Layer 13 of a small transformer language model trained on English Wikipedia (22 layers, counted from 0, width 128).
A neuron's activation on a vector x is SiLU(gate . x) times (in . x), where the dot is the dot product.
The model reads these tokens: " with" " the" " Bel" "fa" "st" " Tele" "g" "raph" " Glen" "n" " became" " a" " member" " of"

The vector x that enters this layer's MLP at each token. A number n stands for (n - 128) times 0.013.
0 " with": 125, 86, 133, 115, 108, 115, 136, 161, 132, 117, 124, 119, 123, 168, 116, 166, 166, 103, 133, 151, 145, 113, 134, 127, 91, 126, 141, 104, 147, 16, 170, 88, 110, 96, 109, 125, 122, 122, 106, 149, 116, 143, 117, 159, 155, 109, 107, 101, 125, 118, 80, 143, 162, 147, 115, 130, 164, 93, 120, 120, 124, 137, 93, 97, 133, 144, 118, 111, 119, 149, 105, 150, 150, 105, 122, 96, 133, 95, 153, 122, 123, 147, 118, 108, 148, 124, 114, 124, 165, 109, 130, 116, 99, 93, 86, 145, 106, 130, 122, 107, 105, 133, 70, 132, 122, 111, 139, 116, 147, 133, 120, 127, 127, 103, 94, 103, 109, 154, 109, 120, 92, 125, 143, 92, 118, 142, 133, 130
1 " the": 133, 98, 105, 127, 110, 138, 133, 130, 125, 106, 114, 120, 134, 148, 97, 138, 141, 117, 138, 153, 161, 113, 119, 144, 113, 122, 135, 137, 121, 6, 162, 97, 130, 114, 122, 121, 113, 119, 124, 148, 125, 147, 120, 161, 152, 111, 108, 116, 141, 130, 115, 120, 141, 130, 123, 136, 167, 111, 124, 99, 116, 133, 96, 112, 126, 128, 128, 118, 110, 121, 88, 129, 138, 122, 126, 112, 129, 115, 146, 116, 114, 116, 123, 107, 125, 126, 112, 119, 148, 104, 135, 98, 103, 110, 125, 149, 111, 131, 120, 126, 114, 135, 86, 144, 113, 129, 133, 157, 118, 117, 147, 121, 132, 118, 109, 120, 116, 142, 100, 132, 109, 115, 103, 95, 121, 138, 141, 137
2 " Bel": 141, 118, 139, 113, 120, 115, 141, 116, 86, 128, 149, 143, 156, 119, 84, 140, 146, 104, 126, 127, 122, 107, 130, 177, 137, 139, 134, 82, 138, 40, 137, 120, 155, 135, 65, 107, 102, 97, 89, 122, 123, 158, 116, 125, 161, 151, 79, 165, 123, 136, 90, 48, 119, 113, 115, 103, 120, 140, 118, 125, 118, 159, 102, 177, 151, 114, 147, 127, 116, 126, 95, 96, 114, 118, 124, 73, 108, 148, 65, 127, 110, 114, 124, 107, 112, 142, 120, 160, 233, 80, 101, 88, 162, 114, 108, 134, 176, 160, 131, 97, 139, 124, 71, 141, 85, 99, 160, 180, 96, 115, 134, 129, 149, 118, 159, 85, 134, 166, 164, 154, 121, 129, 99, 162, 110, 161, 119, 108
3 "fa": 158, 86, 72, 98, 134, 101, 144, 114, 85, 109, 129, 124, 178, 139, 104, 153, 89, 105, 149, 117, 122, 154, 121, 190, 118, 97, 144, 140, 149, 59, 127, 131, 72, 137, 174, 133, 95, 113, 77, 84, 118, 190, 142, 140, 138, 139, 111, 120, 133, 152, 120, 93, 115, 92, 153, 128, 108, 154, 144, 116, 77, 192, 156, 96, 136, 142, 111, 43, 139, 127, 80, 108, 113, 108, 122, 91, 133, 161, 83, 132, 157, 107, 99, 113, 97, 181, 141, 131, 146, 142, 186, 94, 126, 100, 138, 126, 161, 180, 87, 88, 198, 132, 90, 136, 136, 133, 61, 172, 87, 120, 136, 184, 126, 139, 153, 113, 141, 160, 163, 87, 160, 58, 148, 167, 131, 109, 88, 159
4 "st": 144, 86, 105, 149, 77, 120, 113, 115, 76, 137, 128, 133, 137, 140, 122, 126, 125, 119, 222, 142, 154, 123, 126, 168, 142, 124, 140, 106, 86, 36, 148, 118, 143, 116, 128, 134, 98, 90, 126, 102, 137, 108, 153, 122, 109, 92, 102, 147, 119, 143, 82, 118, 129, 82, 162, 136, 93, 180, 118, 125, 124, 135, 127, 122, 156, 158, 124, 44, 115, 152, 158, 103, 126, 136, 138, 99, 121, 136, 110, 106, 135, 93, 104, 103, 134, 139, 148, 94, 182, 99, 102, 116, 123, 170, 142, 128, 117, 170, 152, 112, 161, 105, 101, 136, 104, 116, 96, 160, 101, 72, 162, 135, 131, 128, 161, 120, 159, 163, 161, 74, 125, 85, 101, 151, 147, 124, 159, 124
5 " Tele": 138, 107, 158, 130, 119, 126, 128, 100, 78, 116, 119, 123, 136, 106, 103, 139, 86, 132, 148, 152, 126, 140, 139, 170, 148, 139, 149, 106, 107, 42, 144, 73, 107, 120, 77, 73, 114, 96, 97, 99, 122, 140, 111, 155, 172, 154, 125, 141, 123, 106, 110, 107, 86, 97, 119, 133, 82, 154, 132, 142, 109, 92, 90, 145, 111, 150, 113, 147, 149, 171, 109, 136, 108, 113, 137, 85, 126, 129, 93, 134, 85, 64, 99, 106, 82, 118, 156, 123, 175, 110, 95, 108, 90, 162, 118, 95, 146, 122, 156, 124, 178, 173, 77, 168, 84, 120, 162, 154, 105, 116, 166, 184, 185, 145, 146, 124, 124, 167, 170, 81, 121, 75, 124, 116, 125, 143, 141, 91
6 "g": 164, 145, 126, 155, 129, 125, 198, 146, 145, 168, 91, 151, 173, 121, 125, 106, 163, 120, 129, 131, 128, 115, 68, 138, 153, 136, 155, 80, 151, 46, 176, 83, 146, 141, 127, 118, 106, 115, 139, 125, 100, 186, 127, 96, 155, 150, 151, 138, 125, 119, 147, 62, 94, 109, 131, 105, 109, 162, 113, 113, 114, 167, 137, 121, 114, 110, 146, 123, 201, 184, 101, 152, 122, 104, 152, 111, 110, 152, 75, 117, 92, 63, 117, 126, 87, 166, 117, 132, 54, 120, 107, 88, 89, 148, 113, 101, 157, 137, 125, 152, 120, 140, 70, 156, 82, 63, 114, 116, 113, 102, 167, 163, 157, 136, 155, 97, 103, 153, 147, 139, 76, 102, 94, 160, 168, 143, 114, 99
7 "raph": 123, 100, 114, 142, 126, 116, 150, 127, 130, 103, 124, 120, 166, 142, 141, 93, 127, 99, 162, 168, 150, 161, 104, 142, 178, 140, 110, 106, 110, 33, 104, 111, 139, 128, 126, 147, 89, 117, 115, 84, 118, 158, 112, 92, 141, 101, 117, 135, 110, 133, 111, 129, 108, 57, 114, 131, 93, 116, 85, 85, 155, 117, 146, 117, 107, 109, 121, 96, 133, 126, 91, 112, 153, 93, 98, 89, 104, 114, 84, 117, 108, 72, 99, 99, 86, 144, 72, 110, 156, 125, 133, 125, 133, 166, 162, 92, 145, 135, 137, 125, 110, 145, 100, 155, 88, 108, 138, 145, 153, 90, 121, 183, 113, 167, 113, 137, 136, 153, 165, 112, 127, 69, 133, 159, 127, 127, 161, 96
8 " Glen": 145, 119, 132, 117, 104, 138, 120, 134, 96, 108, 160, 122, 150, 104, 107, 113, 127, 116, 160, 136, 155, 96, 91, 133, 112, 142, 112, 163, 134, 37, 142, 112, 131, 135, 103, 136, 125, 114, 146, 99, 115, 171, 129, 98, 132, 113, 98, 151, 124, 113, 106, 114, 130, 105, 125, 140, 118, 117, 94, 119, 181, 128, 139, 99, 102, 123, 103, 122, 130, 195, 130, 134, 116, 80, 122, 75, 115, 149, 108, 119, 95, 113, 123, 103, 127, 150, 95, 168, 225, 108, 92, 98, 135, 158, 143, 71, 174, 159, 133, 120, 121, 173, 106, 156, 90, 70, 89, 177, 134, 132, 193, 153, 130, 135, 136, 121, 105, 155, 185, 93, 86, 109, 80, 113, 116, 141, 108, 79
9 "n": 146, 102, 130, 114, 100, 135, 146, 120, 89, 133, 111, 147, 151, 164, 117, 129, 104, 122, 124, 101, 174, 109, 116, 149, 133, 152, 119, 129, 161, 32, 125, 114, 96, 218, 122, 135, 163, 123, 113, 120, 117, 150, 163, 122, 126, 114, 146, 105, 152, 98, 121, 89, 131, 118, 118, 111, 103, 75, 112, 93, 166, 171, 135, 71, 168, 135, 129, 132, 128, 165, 102, 107, 121, 119, 114, 150, 122, 181, 132, 125, 84, 67, 125, 132, 158, 147, 80, 163, 199, 88, 121, 141, 160, 133, 156, 127, 186, 163, 119, 117, 151, 129, 119, 161, 95, 92, 86, 140, 129, 136, 165, 101, 136, 140, 129, 123, 139, 134, 139, 113, 110, 83, 112, 189, 128, 149, 126, 138
10 " became": 122, 100, 126, 147, 97, 127, 167, 121, 91, 136, 135, 101, 119, 197, 99, 117, 133, 100, 135, 137, 169, 121, 142, 160, 137, 94, 110, 106, 134, 26, 127, 109, 134, 171, 133, 137, 120, 123, 124, 95, 163, 113, 105, 151, 155, 143, 110, 55, 133, 104, 112, 134, 161, 170, 125, 184, 99, 102, 133, 110, 127, 134, 117, 133, 106, 139, 103, 117, 111, 198, 109, 110, 93, 115, 115, 109, 158, 151, 127, 126, 141, 119, 108, 92, 129, 116, 119, 110, 153, 122, 108, 137, 157, 144, 164, 150, 132, 122, 128, 90, 116, 151, 103, 106, 136, 106, 108, 172, 153, 101, 163, 150, 130, 109, 100, 116, 135, 133, 133, 108, 130, 99, 93, 94, 124, 134, 151, 144
11 " a": 119, 104, 121, 108, 125, 124, 151, 99, 109, 122, 124, 127, 137, 146, 87, 141, 137, 105, 146, 167, 181, 92, 143, 144, 116, 126, 136, 150, 152, 17, 136, 101, 121, 119, 138, 132, 97, 116, 131, 119, 165, 126, 95, 117, 150, 94, 104, 125, 113, 115, 144, 97, 131, 148, 92, 123, 151, 143, 146, 99, 97, 149, 80, 126, 138, 137, 125, 137, 124, 147, 98, 90, 109, 117, 127, 69, 122, 159, 143, 126, 139, 103, 120, 100, 126, 138, 127, 116, 132, 128, 120, 112, 124, 142, 126, 186, 111, 158, 123, 95, 121, 129, 116, 141, 127, 126, 130, 138, 119, 133, 173, 140, 135, 113, 111, 111, 117, 123, 96, 115, 100, 91, 128, 98, 117, 136, 132, 128
12 " member": 136, 107, 118, 127, 117, 121, 173, 153, 89, 116, 125, 139, 148, 185, 107, 78, 121, 147, 174, 158, 134, 117, 116, 179, 180, 139, 113, 96, 143, 34, 111, 100, 116, 118, 116, 128, 112, 147, 109, 160, 140, 166, 146, 98, 165, 105, 130, 91, 155, 107, 83, 55, 123, 103, 87, 107, 103, 128, 128, 129, 137, 148, 94, 131, 120, 109, 119, 86, 113, 164, 77, 117, 133, 139, 125, 74, 128, 154, 127, 137, 130, 131, 121, 105, 107, 97, 113, 113, 163, 113, 109, 87, 149, 125, 133, 147, 88, 151, 117, 89, 136, 108, 91, 142, 111, 117, 175, 185, 119, 118, 170, 126, 131, 81, 101, 97, 136, 116, 116, 138, 104, 76, 98, 166, 96, 164, 168, 114
13 " of": 123, 107, 118, 114, 106, 130, 163, 148, 113, 128, 112, 117, 120, 137, 91, 98, 118, 125, 96, 144, 158, 114, 100, 136, 147, 97, 131, 80, 141, 21, 106, 151, 109, 118, 110, 137, 78, 136, 111, 87, 161, 123, 87, 143, 164, 126, 99, 113, 134, 149, 121, 139, 125, 131, 126, 113, 138, 117, 142, 121, 142, 125, 108, 94, 140, 126, 121, 106, 102, 156, 123, 143, 120, 110, 128, 78, 143, 137, 144, 147, 121, 169, 133, 99, 98, 106, 126, 121, 157, 89, 133, 100, 108, 127, 170, 128, 146, 151, 125, 141, 146, 109, 91, 130, 113, 123, 100, 120, 118, 94, 170, 151, 152, 76, 103, 92, 117, 166, 100, 106, 113, 118, 143, 106, 118, 153, 178, 136

Each question shows the input weights of one neuron of the MLP. A number n stands for (n - 128) times 0.011.

n340 gate: 150, 96, 104, 98, 105, 96, 170, 176, 122, 144, 122, 163, 162, 169, 84, 113, 151, 156, 113, 142, 134, 123, 85, 159, 167, 88, 154, 173, 145, 221, 164, 95, 115, 121, 137, 172, 147, 117, 117, 103, 143, 160, 84, 130, 103, 165, 127, 137, 120, 45, 65, 179, 146, 114, 171, 142, 171, 103, 144, 145, 140, 140, 110, 148, 130, 107, 133, 142, 171, 137, 91, 105, 107, 135, 108, 125, 119, 132, 156, 112, 157, 168, 149, 100, 138, 124, 147, 138, 124, 144, 130, 120, 156, 107, 93, 109, 127, 114, 163, 141, 137, 163, 126, 119, 123, 179, 145, 170, 116, 172, 114, 156, 114, 162, 193, 105, 128, 91, 143, 101, 138, 108, 120, 98, 109, 152, 87, 120
n340 in: 75, 157, 118, 159, 135, 157, 174, 118, 139, 164, 84, 142, 133, 139, 104, 130, 121, 155, 180, 156, 105, 88, 124, 146, 150, 115, 168, 118, 103, 110, 154, 97, 100, 114, 129, 166, 131, 106, 76, 146, 157, 153, 131, 151, 135, 112, 133, 105, 121, 127, 181, 132, 108, 156, 113, 179, 150, 138, 157, 130, 108, 115, 132, 147, 117, 139, 147, 126, 149, 85, 104, 102, 121, 100, 129, 101, 92, 102, 149, 136, 134, 136, 96, 132, 160, 134, 140, 131, 103, 110, 157, 150, 131, 139, 121, 86, 119, 74, 95, 166, 132, 80, 128, 155, 129, 160, 102, 142, 107, 158, 139, 139, 124, 113, 116, 156, 125, 127, 140, 164, 145, 120, 111, 119, 164, 143, 156, 122
Its three highest activations, in order, are on tokens 9 "n", 3 "fa", 2 " Bel"

n54 gate: 116, 134, 130, 125, 148, 112, 124, 137, 122, 161, 122, 155, 116, 134, 120, 142, 142, 134, 102, 173, 102, 119, 167, 96, 125, 120, 128, 133, 81, 95, 140, 110, 127, 79, 110, 123, 158, 133, 119, 134, 136, 140, 113, 154, 107, 101, 151, 134, 130, 106, 115, 149, 157, 145, 125, 140, 182, 80, 131, 113, 136, 124, 106, 144, 128, 129, 132, 128, 151, 134, 116, 90, 115, 102, 119, 141, 121, 120, 102, 159, 128, 163, 138, 106, 139, 149, 81, 119, 148, 92, 127, 176, 146, 109, 170, 114, 108, 126, 117, 150, 107, 114, 135, 147, 161, 148, 123, 119, 127, 139, 147, 187, 72, 148, 129, 144, 96, 109, 133, 108, 101, 137, 149, 129, 118, 161, 107, 120
n54 in: 118, 129, 129, 86, 164, 107, 134, 135, 135, 140, 134, 125, 164, 154, 86, 130, 153, 149, 97, 99, 144, 136, 80, 112, 148, 120, 114, 132, 107, 184, 121, 102, 135, 107, 145, 152, 133, 132, 118, 103, 130, 123, 111, 116, 156, 93, 112, 76, 80, 142, 97, 147, 137, 105, 78, 146, 122, 158, 91, 112, 143, 157, 105, 125, 83, 84, 82, 155, 107, 122, 116, 100, 142, 115, 139, 99, 117, 138, 141, 129, 142, 143, 139, 178, 142, 137, 121, 93, 152, 104, 150, 164, 142, 136, 163, 132, 138, 140, 159, 135, 116, 129, 136, 103, 159, 117, 118, 155, 113, 136, 125, 120, 139, 148, 129, 108, 158, 154, 115, 118, 142, 165, 94, 114, 180, 119, 116, 125
On which token does it fire most? 5 " Tele"

n329 gate: 122, 108, 139, 130, 151, 114, 136, 124, 104, 109, 120, 154, 137, 152, 101, 131, 120, 158, 118, 136, 131, 137, 115, 136, 124, 107, 125, 147, 116, 101, 114, 122, 126, 161, 134, 110, 99, 162, 109, 161, 127, 138, 139, 155, 129, 144, 127, 150, 151, 149, 111, 135, 133, 69, 104, 131, 130, 102, 81, 117, 142, 70, 127, 109, 127, 120, 144, 124, 96, 109, 147, 138, 142, 112, 121, 152, 153, 157, 133, 157, 161, 149, 131, 147, 102, 190, 101, 110, 161, 117, 147, 159, 116, 133, 105, 168, 123, 99, 139, 149, 130, 118, 161, 112, 145, 118, 103, 107, 113, 152, 140, 125, 107, 146, 124, 116, 141, 136, 152, 159, 127, 149, 87, 92, 112, 128, 164, 131
n329 in: 132, 129, 104, 137, 157, 154, 158, 117, 125, 158, 111, 162, 133, 123, 108, 90, 122, 125, 156, 107, 125, 69, 96, 125, 143, 121, 162, 112, 134, 131, 110, 116, 155, 143, 129, 144, 136, 130, 131, 146, 89, 129, 146, 147, 109, 139, 93, 132, 88, 137, 97, 115, 124, 127, 95, 121, 145, 127, 121, 147, 116, 104, 117, 88, 146, 137, 136, 107, 143, 113, 158, 126, 176, 150, 173, 103, 124, 156, 128, 107, 141, 105, 110, 131, 179, 102, 160, 110, 108, 149, 136, 125, 140, 121, 164, 82, 112, 148, 130, 115, 153, 113, 165, 92, 121, 94, 152, 102, 126, 130, 161, 117, 179, 106, 139, 160, 120, 111, 112, 145, 122, 110, 119, 174, 129, 120, 99, 135
On which token does it fire most? 9 "n"

n29 gate: 100, 135, 148, 110, 103, 126, 116, 127, 156, 121, 164, 158, 162, 131, 145, 94, 116, 118, 171, 117, 120, 170, 121, 126, 110, 112, 129, 136, 93, 153, 132, 175, 126, 122, 146, 86, 145, 122, 128, 102, 118, 151, 135, 137, 81, 132, 87, 186, 140, 162, 128, 148, 109, 158, 180, 158, 100, 99, 77, 110, 203, 138, 110, 152, 119, 133, 122, 115, 132, 140, 116, 92, 150, 149, 88, 91, 143, 137, 162, 128, 127, 148, 134, 118, 61, 145, 143, 92, 133, 116, 117, 134, 150, 122, 127, 141, 150, 126, 109, 107, 92, 116, 155, 126, 139, 146, 132, 81, 115, 83, 136, 114, 132, 137, 133, 144, 95, 151, 103, 156, 171, 94, 152, 139, 148, 157, 103, 140
n29 in: 110, 126, 119, 133, 123, 133, 68, 159, 150, 132, 91, 143, 159, 123, 105, 138, 155, 128, 133, 126, 126, 134, 171, 151, 90, 138, 101, 134, 115, 129, 113, 115, 97, 119, 94, 144, 128, 147, 144, 136, 133, 83, 154, 92, 105, 125, 138, 171, 115, 95, 146, 101, 72, 140, 144, 149, 122, 167, 142, 161, 121, 147, 85, 125, 147, 132, 158, 93, 158, 110, 112, 138, 101, 104, 148, 118, 149, 91, 94, 114, 168, 140, 116, 138, 120, 111, 83, 104, 162, 128, 144, 116, 77, 126, 127, 126, 114, 152, 111, 123, 144, 88, 129, 184, 129, 123, 115, 106, 121, 136, 118, 104, 134, 108, 100, 156, 144, 147, 171, 121, 152, 136, 125, 103, 144, 109, 140, 93
Its three highest activations, in order, are on tokens 4 "st", 10 " became", 9 "n"

n213 gate: 142, 153, 136, 137, 138, 133, 148, 119, 103, 102, 83, 138, 93, 165, 104, 114, 141, 104, 144, 124, 169, 129, 126, 123, 59, 147, 117, 153, 116, 105, 135, 205, 90, 110, 148, 108, 126, 136, 124, 132, 116, 137, 103, 125, 120, 181, 171, 146, 130, 102, 118, 117, 120, 115, 137, 192, 96, 121, 143, 101, 173, 96, 172, 151, 123, 93, 102, 169, 79, 122, 131, 125, 87, 150, 128, 130, 93, 125, 148, 150, 125, 130, 116, 131, 139, 120, 98, 74, 166, 186, 174, 147, 170, 106, 106, 192, 100, 143, 122, 148, 143, 142, 113, 116, 127, 139, 131, 154, 110, 174, 118, 128, 30, 152, 117, 100, 122, 81, 127, 151, 173, 140, 131, 141, 97, 151, 107, 170
n213 in: 139, 119, 123, 116, 139, 106, 137, 100, 180, 129, 182, 118, 107, 140, 125, 77, 117, 164, 129, 112, 114, 162, 130, 88, 157, 125, 106, 165, 93, 131, 127, 129, 111, 139, 154, 109, 128, 108, 126, 105, 148, 167, 157, 158, 140, 145, 147, 115, 156, 152, 132, 111, 132, 146, 130, 139, 106, 147, 140, 103, 110, 130, 105, 141, 149, 124, 90, 149, 148, 132, 131, 92, 119, 179, 133, 163, 102, 132, 148, 102, 84, 107, 157, 161, 144, 134, 129, 125, 140, 125, 168, 108, 136, 121, 113, 156, 98, 106, 119, 143, 128, 149, 171, 128, 80, 95, 157, 135, 93, 129, 151, 111, 96, 95, 136, 95, 91, 131, 106, 133, 147, 122, 81, 123, 122, 141, 66, 117
On which token does it fire most? 13 " of"

n506 gate: 95, 125, 106, 116, 139, 100, 117, 144, 110, 116, 144, 101, 105, 114, 102, 110, 122, 122, 96, 146, 135, 141, 130, 144, 140, 118, 164, 142, 114, 161, 136, 118, 147, 98, 116, 91, 98, 153, 125, 143, 142, 143, 116, 149, 110, 131, 144, 104, 106, 166, 141, 104, 141, 131, 114, 110, 102, 120, 141, 162, 124, 111, 114, 88, 137, 118, 115, 107, 130, 134, 145, 119, 108, 113, 127, 92, 119, 110, 136, 149, 110, 110, 123, 124, 159, 112, 149, 98, 153, 104, 138, 128, 115, 117, 130, 99, 149, 145, 115, 143, 148, 132, 108, 109, 108, 123, 115, 149, 101, 127, 143, 164, 142, 86, 113, 121, 93, 122, 118, 141, 100, 128, 152, 118, 106, 98, 118, 127
n506 in: 149, 136, 129, 142, 129, 173, 129, 134, 137, 169, 86, 110, 137, 140, 147, 156, 126, 136, 165, 114, 180, 120, 128, 127, 126, 168, 118, 178, 146, 77, 91, 151, 124, 161, 129, 152, 157, 96, 116, 120, 106, 133, 169, 120, 94, 106, 126, 153, 134, 140, 119, 149, 90, 115, 146, 123, 114, 147, 85, 132, 161, 141, 132, 146, 134, 133, 172, 129, 85, 124, 143, 156, 111, 153, 87, 152, 159, 163, 125, 164, 162, 119, 151, 130, 109, 125, 101, 167, 126, 141, 116, 118, 137, 141, 112, 156, 140, 116, 147, 117, 122, 126, 138, 158, 136, 111, 117, 141, 148, 139, 138, 101, 134, 154, 117, 119, 161, 88, 151, 133, 143, 111, 142, 137, 129, 146, 147, 131
On which token does it fire most, and how strongly? 8 " Glen", at about 0.62

n332 gate: 136, 163, 139, 132, 155, 88, 160, 117, 152, 196, 150, 166, 96, 189, 94, 129, 122, 145, 116, 156, 182, 112, 160, 165, 96, 125, 162, 106, 84, 97, 183, 114, 145, 132, 165, 137, 153, 131, 186, 135, 121, 144, 99, 124, 117, 136, 130, 150, 153, 89, 129, 143, 105, 135, 85, 76, 114, 135, 81, 117, 112, 105, 118, 90, 53, 142, 132, 145, 122, 166, 74, 118, 123, 144, 85, 110, 119, 136, 125, 113, 104, 113, 139, 147, 154, 160, 133, 121, 115, 163, 128, 192, 149, 109, 118, 139, 115, 110, 135, 104, 110, 166, 165, 83, 145, 86, 101, 110, 107, 193, 112, 88, 140, 150, 95, 144, 132, 164, 170, 94, 176, 179, 141, 151, 89, 102, 144, 139
n332 in: 126, 129, 95, 137, 93, 165, 131, 128, 93, 73, 94, 107, 136, 114, 128, 139, 131, 139, 117, 115, 63, 105, 102, 63, 159, 160, 149, 159, 167, 145, 107, 99, 79, 167, 155, 84, 143, 163, 99, 132, 156, 119, 110, 124, 158, 124, 109, 91, 119, 105, 151, 131, 139, 158, 164, 148, 113, 116, 119, 124, 141, 124, 147, 173, 143, 146, 137, 102, 131, 134, 98, 151, 124, 97, 117, 170, 121, 74, 161, 154, 170, 131, 117, 135, 139, 164, 92, 143, 120, 102, 154, 127, 120, 138, 146, 122, 157, 164, 138, 158, 153, 104, 122, 199, 131, 124, 143, 141, 123, 136, 142, 127, 148, 131, 167, 127, 124, 113, 113, 143, 114, 94, 123, 125, 150, 149, 86, 85
On which token does it fire most, and how strongly? 9 "n", at about 1.3

n273 gate: 165, 119, 98, 145, 127, 129, 120, 83, 130, 118, 154, 135, 99, 150, 107, 138, 188, 124, 140, 127, 96, 61, 125, 134, 119, 121, 104, 109, 106, 137, 119, 150, 146, 131, 141, 110, 126, 149, 124, 122, 167, 133, 98, 110, 100, 79, 134, 81, 150, 148, 154, 117, 144, 131, 111, 107, 120, 178, 153, 144, 143, 150, 129, 136, 185, 124, 142, 144, 159, 125, 110, 134, 135, 127, 96, 134, 165, 106, 114, 144, 112, 117, 141, 133, 158, 76, 155, 139, 138, 107, 144, 111, 117, 120, 126, 94, 125, 140, 121, 141, 87, 129, 124, 176, 154, 116, 156, 97, 135, 59, 118, 115, 123, 136, 105, 125, 156, 149, 122, 121, 116, 128, 127, 143, 124, 124, 90, 116
n273 in: 115, 143, 148, 180, 120, 128, 123, 149, 146, 103, 156, 131, 153, 124, 122, 134, 153, 141, 161, 140, 123, 161, 122, 176, 137, 155, 142, 119, 100, 187, 161, 128, 147, 118, 148, 126, 136, 115, 143, 159, 95, 105, 182, 124, 137, 160, 97, 125, 112, 111, 147, 101, 118, 151, 108, 133, 133, 108, 128, 146, 105, 118, 59, 98, 91, 117, 126, 117, 112, 141, 136, 124, 125, 79, 155, 81, 110, 124, 116, 115, 126, 90, 143, 126, 141, 108, 141, 164, 94, 120, 100, 125, 127, 82, 153, 167, 126, 136, 171, 100, 121, 111, 136, 114, 116, 87, 112, 130, 108, 126, 154, 135, 147, 135, 107, 146, 120, 94, 117, 117, 133, 102, 134, 122, 127, 141, 119, 159
On which token does it fire most? 3 "fa"

n292 gate: 126, 97, 102, 118, 136, 102, 121, 114, 122, 99, 130, 119, 87, 118, 144, 127, 127, 142, 148, 128, 159, 140, 119, 153, 130, 107, 115, 131, 109, 104, 139, 135, 127, 129, 110, 114, 138, 133, 122, 115, 149, 126, 126, 130, 122, 113, 153, 144, 114, 129, 135, 138, 183, 120, 146, 127, 120, 149, 146, 138, 126, 131, 124, 103, 92, 101, 128, 151, 122, 157, 124, 134, 137, 128, 148, 140, 154, 91, 123, 131, 120, 158, 150, 108, 100, 141, 120, 77, 133, 159, 101, 122, 115, 151, 109, 114, 106, 114, 156, 164, 113, 146, 121, 125, 124, 157, 145, 116, 109, 102, 139, 80, 123, 112, 91, 144, 122, 131, 144, 87, 109, 183, 141, 65, 136, 144, 108, 103
n292 in: 123, 151, 90, 86, 138, 92, 111, 91, 125, 112, 119, 102, 141, 127, 107, 149, 139, 133, 127, 110, 141, 101, 112, 138, 132, 121, 160, 129, 166, 113, 149, 126, 136, 145, 139, 116, 144, 128, 176, 133, 128, 160, 133, 95, 149, 88, 148, 108, 133, 146, 147, 115, 122, 167, 149, 156, 141, 129, 124, 106, 115, 177, 117, 118, 121, 94, 166, 143, 95, 151, 126, 127, 144, 162, 100, 126, 115, 138, 105, 150, 126, 118, 134, 131, 166, 76, 123, 84, 126, 135, 126, 108, 126, 104, 124, 123, 135, 126, 149, 122, 93, 150, 126, 120, 122, 166, 147, 125, 115, 115, 101, 126, 127, 169, 148, 150, 102, 139, 81, 75, 131, 128, 167, 122, 83, 150, 114, 167
On which token does it fire most? 1 " the"

n457 gate: 141, 132, 140, 127, 135, 164, 149, 134, 159, 111, 97, 136, 67, 112, 84, 110, 128, 119, 156, 122, 142, 188, 115, 96, 121, 122, 92, 124, 126, 174, 136, 103, 128, 135, 107, 123, 130, 64, 76, 149, 90, 107, 114, 133, 166, 119, 156, 110, 143, 130, 109, 115, 129, 140, 138, 153, 161, 129, 106, 112, 137, 145, 148, 103, 118, 137, 121, 104, 149, 130, 135, 147, 152, 94, 129, 124, 102, 112, 119, 139, 108, 105, 135, 137, 147, 65, 92, 120, 135, 161, 145, 124, 141, 113, 131, 98, 118, 142, 152, 136, 129, 106, 134, 102, 166, 145, 129, 151, 160, 158, 133, 156, 118, 146, 135, 125, 128, 120, 91, 92, 117, 153, 141, 132, 104, 116, 154, 108
n457 in: 107, 107, 148, 84, 155, 148, 153, 129, 184, 128, 122, 119, 123, 111, 109, 137, 125, 135, 149, 144, 119, 168, 101, 118, 134, 147, 105, 129, 98, 154, 132, 127, 113, 128, 150, 101, 159, 87, 89, 139, 159, 120, 141, 155, 137, 101, 141, 155, 105, 148, 106, 96, 126, 111, 116, 128, 102, 108, 76, 114, 172, 131, 196, 124, 140, 115, 124, 139, 156, 128, 128, 138, 169, 99, 137, 158, 130, 144, 105, 148, 117, 129, 140, 145, 86, 114, 74, 142, 133, 136, 149, 77, 117, 129, 116, 115, 102, 110, 143, 153, 139, 86, 126, 124, 165, 134, 121, 166, 121, 128, 116, 99, 113, 116, 157, 121, 154, 126, 132, 138, 109, 141, 142, 94, 86, 134, 149, 117
On which token does it fire most? 11 " a"

n102 gate: 113, 193, 132, 175, 156, 120, 103, 122, 181, 109, 134, 100, 167, 126, 136, 136, 125, 102, 157, 97, 100, 124, 128, 139, 118, 128, 123, 94, 168, 124, 140, 121, 130, 128, 159, 152, 179, 91, 54, 92, 134, 141, 142, 121, 159, 111, 130, 148, 134, 116, 139, 184, 123, 142, 118, 128, 169, 115, 111, 156, 107, 120, 121, 123, 142, 121, 155, 80, 153, 140, 157, 109, 139, 133, 93, 117, 117, 122, 147, 110, 82, 115, 119, 135, 140, 165, 116, 125, 123, 135, 165, 174, 66, 97, 156, 132, 105, 92, 109, 167, 143, 191, 155, 148, 106, 129, 123, 96, 109, 145, 108, 67, 117, 104, 184, 165, 128, 184, 129, 107, 137, 106, 103, 107, 147, 212, 116, 157
n102 in: 120, 173, 94, 120, 111, 71, 126, 105, 130, 165, 155, 112, 197, 191, 100, 106, 141, 154, 86, 120, 118, 150, 83, 159, 182, 145, 142, 138, 143, 177, 160, 122, 90, 147, 152, 91, 168, 84, 105, 116, 127, 135, 158, 83, 138, 202, 125, 150, 174, 98, 90, 133, 131, 107, 150, 133, 143, 134, 163, 127, 112, 118, 170, 154, 147, 99, 169, 117, 100, 134, 119, 120, 135, 123, 147, 115, 107, 136, 108, 144, 152, 158, 150, 103, 140, 103, 95, 103, 137, 119, 95, 142, 82, 97, 160, 116, 141, 97, 152, 129, 82, 160, 93, 123, 104, 109, 112, 108, 126, 105, 130, 104, 119, 65, 152, 124, 79, 139, 141, 131, 142, 152, 126, 87, 104, 164, 144, 141
Its three highest activations, in order, are on tokens 11 " a", 6 "g", 4 "st"